Layer 6 of a small transformer language model trained on English Wikipedia (9 layers, counted from 0, width 128).
A neuron adds its activation times its output weights to the MLP's output. To switch it off is to set its activation to zero at one token and run the rest of the model.
A neuron's activation on a vector x is GELU(weights . x + bias), where the dot is the dot product.

Input weights of the MLP neurons that the questions are about. A number n stands for (n - 500) times 0.0019.
n30 (bias -0.008): 500,566,494,556,480,556,365,586,243,521,590,491,544,484,536,506,701,536,585,602,483,400,538,490,408,384,603,464,461,461,675,523,554,466,609,474,642,482,390,519,497,464,509,530,525,550,602,665,675,589,700,503,568,624,709,363,457,575,533,589,446,509,395,552,602,465,707,542,416,585,409,527,532,462,404,547,488,342,377,494,350,430,456,541,396,280,491,710,296,416,526,421,407,378,552,460,594,403,351,478,584,568,368,354,609,594,525,461,415,455,489,744,487,529,264,490,530,443,339,500,400,363,610,267,425,537,625,710
n48 (bias -0.047): 464,482,399,580,425,743,441,551,397,565,552,452,481,439,560,447,412,475,442,531,489,541,539,435,559,548,401,380,442,627,500,351,504,658,576,526,488,597,452,555,632,591,441,469,428,555,382,249,394,476,546,453,583,496,513,492,716,586,435,421,489,670,450,581,608,729,512,458,571,459,356,496,140,324,255,444,589,452,265,616,551,699,429,396,200,477,462,579,580,607,436,395,389,352,397,651,286,824,339,144,809,437,648,733,759,448,520,381,669,565,551,587,314,660,595,504,412,634,610,438,552,442,964,341,343,540,349,522
n126 (bias 0.007): 381,608,628,445,638,627,547,500,487,560,693,446,264,383,487,402,389,586,572,544,494,461,568,416,405,510,661,407,575,457,569,475,296,527,593,435,350,604,256,480,607,568,524,537,524,581,574,401,541,486,272,497,678,303,471,644,599,536,546,660,721,387,513,641,497,490,630,447,521,409,531,620,588,535,397,284,239,617,618,414,422,546,528,618,494,412,434,739,365,328,526,362,400,392,464,318,638,540,393,413,579,572,681,544,396,465,249,373,433,523,531,551,580,487,470,521,335,517,490,420,184,662,559,691,437,607,460,555
n127 (bias -0.006): 442,433,473,470,444,676,475,454,571,564,560,432,541,641,541,615,355,510,377,599,343,708,612,354,348,648,479,322,528,425,436,576,518,809,574,374,500,579,500,606,399,440,613,526,493,443,479,500,434,568,467,415,550,591,672,573,573,562,621,602,283,420,410,630,539,544,589,497,707,332,416,442,599,389,337,603,464,639,542,577,418,527,343,335,652,670,410,464,688,670,390,614,347,422,700,276,397,380,557,707,506,669,462,578,390,295,517,409,413,336,479,652,510,442,308,493,587,548,395,500,325,513,490,506,494,591,616,425
n128 (bias -0.024): 493,382,667,545,540,504,765,504,427,569,564,452,364,434,775,385,579,555,516,489,632,742,517,301,452,341,345,367,665,726,593,488,319,530,492,369,628,341,398,787,526,383,481,558,256,528,508,486,767,600,507,171,421,511,520,639,715,654,428,418,555,601,489,661,493,644,339,457,417,592,538,544,351,364,351,462,427,341,500,470,305,546,613,481,475,548,421,560,390,626,521,423,376,239,543,515,507,434,465,458,226,627,717,471,459,473,568,365,449,562,476,634,511,748,516,385,280,713,381,445,500,441,553,479,529,558,405,328
n138 (bias -0.020): 444,600,503,414,177,649,336,350,705,663,579,451,552,518,533,546,448,450,446,445,465,683,484,486,305,476,322,370,626,128,398,464,591,452,586,497,487,539,458,538,663,503,397,423,542,761,603,461,371,715,436,568,445,614,486,627,575,342,441,688,494,445,397,537,533,584,437,437,490,735,615,490,282,629,606,479,497,570,421,417,530,620,579,500,426,355,388,521,531,487,493,591,428,476,739,369,673,523,494,451,636,726,365,584,392,392,678,644,574,680,375,469,384,620,268,511,500,573,434,507,590,483,538,409,387,651,456,452
n142 (bias -0.017): 517,595,455,613,503,381,606,466,535,558,509,467,366,355,494,599,551,454,586,453,396,458,586,538,357,405,526,372,608,537,542,454,463,481,544,699,357,737,515,606,588,572,537,506,335,574,490,532,447,590,705,491,553,619,619,644,429,561,458,370,431,572,561,494,570,471,288,581,396,467,538,561,522,494,534,459,375,358,471,308,497,561,406,706,640,565,473,516,646,383,435,389,375,534,500,302,534,357,400,340,352,484,370,761,589,348,360,518,424,357,686,559,506,540,388,513,461,521,539,466,361,666,465,540,270,629,311,656

Output weights of the MLP neurons that the questions are about. A number n stands for (n - 500) times 0.0014.
n30: 615,739,578,733,580,430,579,403,577,601,639,614,496,606,374,433,460,405,495,444,466,574,188,650,343,711,529,301,508,474,366,429,423,578,435,308,398,290,394,355,468,347,184,200,388,749,734,293,356,356,389,586,291,312,167,477,462,491,857,482,582,344,753,400,462,512,629,507,607,480,631,657,504,432,431,406,487,513,858,608,715,652,308,372,784,569,317,471,582,583,384,665,439,523,360,554,367,592,473,517,663,195,462,578,213,645,539,513,715,465,581,328,676,314,465,659,437,513,410,321,637,780,509,603,583,642,563,504
n48: 681,659,389,350,764,342,505,671,676,375,252,737,549,632,673,546,460,844,341,200,424,601,847,345,366,602,311,906,532,562,403,632,618,727,471,820,382,41,409,251,349,723,462,136,797,374,415,616,424,343,574,263,611,436,673,534,731,669,623,570,751,377,673,605,44,620,607,500,601,379,679,561,672,626,257,30,590,366,439,723,633,426,617,510,107,239,307,442,455,668,649,368,645,530,668,960,347,428,570,478,390,574,575,700,466,186,594,326,578,319,505,393,759,678,645,188,140,494,577,475,87,587,448,452,380,576,468,230
n126: 443,476,643,361,435,466,545,489,698,384,612,251,513,671,426,315,440,580,516,263,613,276,573,414,568,665,697,779,483,918,513,488,510,630,409,274,321,383,484,673,298,50,619,718,365,188,528,845,658,387,587,435,429,414,667,389,660,446,528,722,447,554,509,573,560,588,400,485,481,378,412,248,548,306,543,658,837,608,492,249,471,577,432,380,535,529,659,449,701,392,393,615,406,524,113,373,189,239,604,701,527,440,543,554,149,592,757,618,568,495,575,510,376,540,653,516,586,392,522,560,473,701,370,436,500,789,517,259
n127: 344,624,696,519,554,381,697,461,554,267,485,592,311,593,373,414,423,290,489,525,795,331,592,729,453,736,628,639,600,149,437,594,354,623,492,693,528,704,249,365,912,699,343,546,687,716,550,539,326,665,413,587,863,369,272,409,310,207,587,505,517,725,441,232,769,382,555,588,500,381,621,406,509,321,460,555,381,589,195,589,753,531,484,408,569,680,401,585,472,275,648,478,430,817,419,593,376,250,542,596,352,216,365,602,348,708,385,482,429,333,491,375,796,533,542,470,509,561,430,425,584,554,417,482,66,680,654,578
n128: 323,707,515,381,650,297,550,311,358,672,495,615,579,655,257,596,315,200,220,775,116,212,582,712,213,371,659,730,670,525,350,632,310,459,478,647,152,568,663,245,650,459,480,212,438,349,450,422,461,318,243,760,705,505,438,297,389,490,256,637,423,519,631,667,883,472,591,692,607,441,442,520,403,569,308,392,571,666,716,745,569,514,348,630,583,594,837,447,675,681,495,833,807,675,478,180,434,616,464,427,396,357,486,330,603,674,327,578,560,311,549,516,426,320,380,587,537,500,520,248,389,599,417,724,761,625,855,407
n138: 468,343,329,290,679,653,598,145,558,325,442,379,578,618,307,665,333,523,610,335,325,534,121,549,770,513,388,558,383,270,254,475,330,667,480,435,107,464,473,537,348,653,482,342,710,644,333,621,283,346,516,539,505,607,486,655,527,59,471,159,357,641,635,357,326,725,520,322,624,651,661,709,643,591,579,491,599,509,589,398,555,597,619,570,709,587,580,571,199,421,655,553,635,525,480,330,888,419,769,333,436,843,80,518,679,475,422,532,500,533,773,614,284,454,449,564,462,500,656,429,508,766,774,280,421,600,509,626
n142: 632,530,591,411,199,495,347,709,606,484,430,688,538,509,421,281,584,615,238,226,584,622,641,541,692,416,232,587,277,636,865,731,639,392,862,650,376,509,422,555,536,302,278,355,185,261,565,495,739,476,644,371,364,731,798,508,278,665,487,384,336,558,244,541,214,384,515,618,485,591,457,462,722,335,316,655,442,495,509,467,689,750,478,380,331,280,426,628,486,490,353,646,548,180,738,540,598,429,757,509,699,404,546,328,835,407,377,696,397,539,580,567,566,519,567,447,260,345,348,792,125,405,440,637,570,565,565,441

Each question names a token from some text and the token that comes next. It shows the vector x that enters the MLP there. A number n stands for (n - 500) times 0.018.

Then comes g, the gradient of the next token's log-probability with respect to the MLP's output, scaled to length 1. A neuron's effect is roughly proportional to its activation times (output weights . g). A number n stands for (n - 500) times 0.0008.

" was", then " awarded"
x: 483,496,477,448,525,457,488,455,488,483,521,855,495,598,465,548,525,492,455,490,484,439,435,509,463,460,457,518,467,676,501,526,509,454,497,488,574,451,502,511,565,434,463,558,499,501,524,546,577,505,538,482,531,492,532,468,511,613,517,494,522,485,460,483,507,455,438,500,472,505,501,507,462,522,399,488,518,525,475,465,519,456,501,538,518,511,504,511,418,533,502,505,476,483,498,547,436,481,513,526,438,531,466,493,471,560,508,433,526,493,467,479,528,478,429,514,523,557,443,535,516,487,443,483,505,413,580,502
g: 567,285,505,570,604,287,432,450,557,800,415,483,331,576,339,554,548,650,528,494,346,301,475,315,343,505,487,372,491,487,366,366,507,378,442,315,399,675,455,547,403,487,515,416,406,597,294,494,645,490,507,597,476,413,298,390,527,471,659,612,661,466,355,503,356,467,475,501,579,437,566,592,434,646,512,679,518,477,444,682,599,515,682,850,560,392,685,650,474,365,443,355,641,471,621,374,433,443,532,447,350,531,429,667,458,582,487,532,555,388,483,673,483,616,609,554,510,638,531,581,405,548,570,440,465,670,648,465
Which two neurons, each switched off alone, lower its probability most, in order? n128, n30

" Life", then " Science"
x: 541,508,464,498,471,425,505,528,503,447,447,856,495,515,510,551,469,485,484,525,467,402,431,519,473,520,544,541,469,452,429,538,496,546,494,511,572,525,493,555,515,490,487,543,463,401,414,548,494,449,559,517,554,486,612,473,429,416,486,532,463,521,521,450,512,464,438,556,419,434,487,512,560,522,475,517,455,560,464,549,508,530,471,530,499,488,534,478,497,490,484,442,528,486,437,523,490,397,520,473,526,513,501,480,504,502,519,473,538,461,569,480,493,477,476,497,529,449,472,534,537,587,522,481,475,566,510,513
g: 836,600,588,490,400,371,465,704,468,401,312,515,591,513,493,398,435,658,350,398,609,508,433,384,457,454,400,449,487,685,469,565,537,582,598,442,542,406,608,533,407,691,564,505,337,378,706,511,590,644,668,354,342,474,511,540,553,484,218,386,464,498,511,423,212,490,541,501,333,468,487,533,666,346,461,690,481,459,272,643,485,478,610,284,286,521,589,432,496,476,508,515,636,429,653,624,542,557,521,528,593,445,563,521,655,345,496,587,384,604,501,332,468,669,499,341,434,590,457,610,452,428,516,686,678,483,598,416
Which neuron, switched off, raises the next token's probability most? n30

".", then " The"
x: 498,506,519,510,462,514,492,480,564,495,496,794,490,492,495,508,500,509,574,539,500,495,105,483,458,519,494,508,526,468,490,527,504,516,514,504,479,511,496,498,520,454,506,502,504,519,509,506,487,504,485,512,500,462,484,512,491,492,508,466,522,506,480,533,499,552,509,496,519,491,497,504,495,488,515,489,479,492,500,529,508,478,487,535,498,520,490,483,499,443,499,449,475,492,525,472,525,533,509,544,505,521,476,473,468,475,495,522,530,480,501,518,506,539,473,509,541,517,499,504,486,530,491,493,510,492,488,484
g: 421,489,606,368,280,642,417,515,424,553,644,563,573,724,570,490,340,666,544,464,473,556,501,546,603,613,477,661,413,541,456,483,463,530,656,366,662,619,593,571,504,428,426,556,304,465,676,362,471,642,322,504,526,490,506,501,374,551,394,467,537,507,530,577,495,483,491,583,483,578,488,634,260,440,603,450,290,500,506,633,466,557,625,380,305,281,497,682,299,599,778,648,433,455,403,628,374,430,460,605,576,415,628,303,405,638,291,437,486,548,332,288,529,535,572,400,583,550,466,454,416,597,375,707,718,424,462,344
Which neuron, switched off, raises the next token's probability most? n138

"s", then " of"
x: 462,465,505,469,497,430,570,540,595,469,521,831,516,533,498,484,497,458,498,459,371,413,464,534,507,484,538,546,502,444,488,420,543,560,500,512,525,476,455,454,538,476,548,543,455,487,487,544,530,463,421,623,542,525,534,500,447,503,423,511,530,482,568,474,511,494,512,562,540,480,552,489,540,562,478,456,504,493,535,437,557,515,568,414,530,494,446,514,427,435,503,488,513,484,497,449,426,460,487,517,484,496,572,479,460,523,496,543,551,457,489,399,546,464,557,472,486,477,537,503,487,502,474,459,476,558,523,468
g: 430,506,346,540,606,448,573,551,479,604,518,493,499,565,643,435,489,497,498,500,512,414,599,500,548,179,370,546,377,513,611,432,263,561,615,542,473,461,559,405,472,478,374,750,486,505,421,560,523,516,772,570,598,524,275,694,587,527,490,385,670,489,309,454,555,393,643,530,388,433,533,572,454,548,531,566,608,425,360,404,461,462,681,361,673,372,593,378,529,358,467,290,570,445,523,407,485,495,485,501,570,713,413,444,506,619,247,682,169,409,531,524,292,537,568,597,460,678,461,520,709,534,504,539,515,405,460,788
Which neuron, switched off, raises the next token's probability most? n126

" with", then " another"
x: 511,504,540,460,510,490,505,463,497,461,518,974,496,513,474,451,453,501,497,530,531,518,437,493,509,495,496,466,502,519,485,493,526,479,529,490,498,486,469,528,459,480,477,507,513,520,521,510,532,480,470,485,511,474,481,501,457,593,486,496,526,505,486,506,503,471,492,491,482,469,526,519,532,463,488,542,506,496,547,456,518,480,471,507,492,508,468,474,476,489,492,494,500,474,507,496,557,519,508,503,502,452,511,465,500,534,503,486,455,473,476,511,486,511,501,472,503,475,461,472,492,475,470,518,521,550,498,483
g: 275,481,581,560,399,620,630,521,488,532,636,494,471,573,481,586,565,496,539,500,564,512,371,401,548,613,483,373,341,540,309,690,575,451,596,475,598,390,475,398,239,433,548,521,425,644,593,408,583,361,569,506,339,568,517,616,486,445,553,630,509,169,556,642,475,464,598,615,608,491,479,478,385,525,402,439,461,803,635,465,543,421,333,335,705,508,497,516,492,610,410,389,584,592,442,575,678,508,628,575,286,355,573,294,364,679,489,546,478,510,645,504,638,338,466,397,659,407,394,372,410,645,353,649,658,315,356,565
Which neuron, switched off, lowers the next token's probability most? n128

" claims", then " on"
x: 447,455,447,408,500,479,527,465,537,507,553,874,485,476,429,516,507,481,513,504,497,459,479,550,497,493,504,536,462,426,526,489,553,490,480,552,549,475,474,443,469,540,479,572,445,496,434,445,481,489,465,491,535,527,525,460,505,558,490,484,512,555,492,498,522,543,525,531,465,452,515,586,530,497,493,415,529,483,556,477,540,453,483,495,550,518,517,544,438,461,491,507,481,522,444,440,498,453,460,481,512,509,502,464,480,516,474,484,421,452,567,552,544,416,579,558,525,477,487,608,477,472,525,533,498,457,456,555
g: 475,536,229,518,432,369,667,321,363,570,359,522,298,576,408,596,400,541,445,502,523,396,502,551,481,447,572,533,534,529,620,367,316,561,555,402,442,403,642,411,590,519,503,583,573,558,736,481,457,539,627,524,638,670,562,494,630,562,654,654,395,373,485,490,558,550,528,745,590,462,615,576,661,385,660,573,472,504,607,466,446,565,465,540,356,617,397,360,298,502,388,640,258,383,766,497,423,391,629,303,391,508,431,633,312,475,683,281,614,264,397,372,592,527,407,471,724,539,488,493,544,500,419,481,444,508,502,613
Which neuron, switched off, raises the next token's probability most? n142

" its", then " transformation"
x: 509,479,484,478,548,536,503,529,446,437,487,942,516,499,531,512,453,514,492,459,473,529,523,493,530,457,489,449,524,505,482,481,480,527,448,480,514,479,506,491,513,434,492,466,518,477,462,462,473,509,461,506,486,458,525,527,499,623,519,519,444,450,487,543,484,483,540,487,519,443,500,482,476,521,492,481,538,501,483,472,513,499,527,483,462,532,513,470,519,509,500,526,515,504,550,470,555,493,485,529,526,488,507,476,539,415,504,443,525,497,456,487,440,500,508,481,498,476,475,541,489,505,471,526,523,494,553,484
g: 586,667,492,313,350,642,469,461,616,339,508,506,536,623,581,510,432,539,323,560,464,475,557,404,438,481,414,353,644,439,451,631,615,489,428,503,487,510,399,516,566,467,602,532,617,534,543,453,373,465,643,706,578,623,447,314,377,497,296,615,501,600,581,522,472,490,830,498,437,488,483,343,357,403,385,414,498,342,397,500,497,399,269,727,394,445,573,610,702,541,485,361,683,554,552,570,418,579,478,359,532,650,471,492,422,622,755,594,431,505,668,611,392,412,632,445,601,191,283,565,367,507,664,516,631,521,417,366
Which neuron, switched off, raises the next token's probability most? n127

" his", then " contributions"
x: 525,525,528,510,509,529,485,488,441,421,446,932,511,489,497,487,494,498,481,462,494,503,483,508,534,464,477,450,486,469,485,468,495,538,526,498,531,495,500,500,498,485,552,469,497,461,445,490,501,495,462,485,496,422,606,516,490,552,509,523,506,452,470,501,488,482,511,525,484,481,491,488,440,498,480,520,503,443,520,499,511,480,484,476,424,564,518,502,522,507,487,526,521,478,542,528,574,453,483,514,533,552,574,505,482,446,535,459,545,512,512,524,473,447,508,494,504,531,463,517,507,469,427,520,518,476,496,450
g: 486,699,447,515,410,448,614,335,503,449,507,442,416,430,410,552,561,474,367,611,383,525,513,522,556,514,506,544,615,421,549,607,623,803,511,502,442,418,453,451,703,459,473,637,665,594,383,523,446,451,562,567,647,258,505,308,367,547,598,670,691,600,520,512,603,460,356,558,508,419,579,372,461,458,596,688,633,428,389,598,522,341,357,444,310,624,680,583,422,377,448,431,423,307,649,475,452,560,409,388,554,689,379,493,351,678,515,331,458,626,503,607,486,598,613,353,651,441,462,508,258,550,699,509,535,427,165,430
Which neuron, switched off, lowers the next token's probability most? n127

" disease", then " or"
x: 472,478,523,429,503,503,447,527,519,506,482,924,522,492,471,466,442,504,496,539,485,473,532,505,527,518,512,493,528,456,539,557,514,504,475,513,508,501,498,491,488,512,550,482,497,436,507,516,489,452,517,552,512,490,544,496,431,389,548,548,466,480,546,489,486,539,551,515,501,504,507,541,542,531,453,473,428,516,495,495,417,465,490,525,502,437,541,458,500,420,429,484,491,532,478,501,493,460,482,476,492,482,485,469,474,553,502,480,493,474,498,504,505,502,533,527,525,436,467,498,481,488,551,524,440,538,518,538
g: 376,371,369,490,392,433,438,686,593,580,398,477,502,418,665,475,599,495,583,386,530,592,538,464,536,574,461,468,254,491,503,682,493,293,441,556,509,582,485,583,333,520,604,570,595,568,523,410,632,393,423,464,788,469,473,619,457,488,601,427,755,322,592,470,230,614,537,594,593,502,665,669,504,617,480,578,492,474,629,751,577,566,454,402,416,434,385,439,519,408,415,523,275,274,690,565,450,480,516,553,546,511,553,545,487,373,622,628,435,666,498,256,456,497,637,472,241,501,690,405,376,336,422,547,413,503,286,573
Which neuron, switched off, raises the next token's probability most? n126

" University", then " in"
x: 486,505,475,464,460,474,374,461,520,426,550,846,510,552,497,509,425,437,499,553,557,419,420,471,525,478,551,554,479,491,420,481,521,473,388,561,505,494,527,521,497,502,504,473,505,462,465,508,480,461,565,529,502,501,530,515,530,478,529,533,446,491,516,469,553,449,478,537,466,531,535,451,494,533,504,509,564,518,464,565,485,444,550,478,541,513,566,572,475,476,434,440,552,466,413,553,508,440,452,519,501,494,458,488,486,476,508,551,514,513,532,490,443,494,463,502,534,500,541,537,591,471,400,455,482,516,584,529
g: 345,359,464,499,318,444,645,406,389,470,539,579,407,513,255,562,451,626,572,656,569,557,424,585,478,625,656,486,575,553,515,644,461,524,556,456,502,409,458,669,474,353,422,380,516,515,278,509,307,392,411,568,543,616,670,502,354,507,460,825,360,317,518,611,476,601,613,542,579,369,481,508,743,620,469,472,469,509,672,389,374,468,326,597,437,687,588,535,517,556,435,740,464,639,368,483,407,559,555,538,436,382,459,447,374,479,791,353,677,500,575,675,606,474,367,411,582,594,446,547,312,517,428,439,325,533,568,308
Which neuron, switched off, lowers the next token's probability most? n30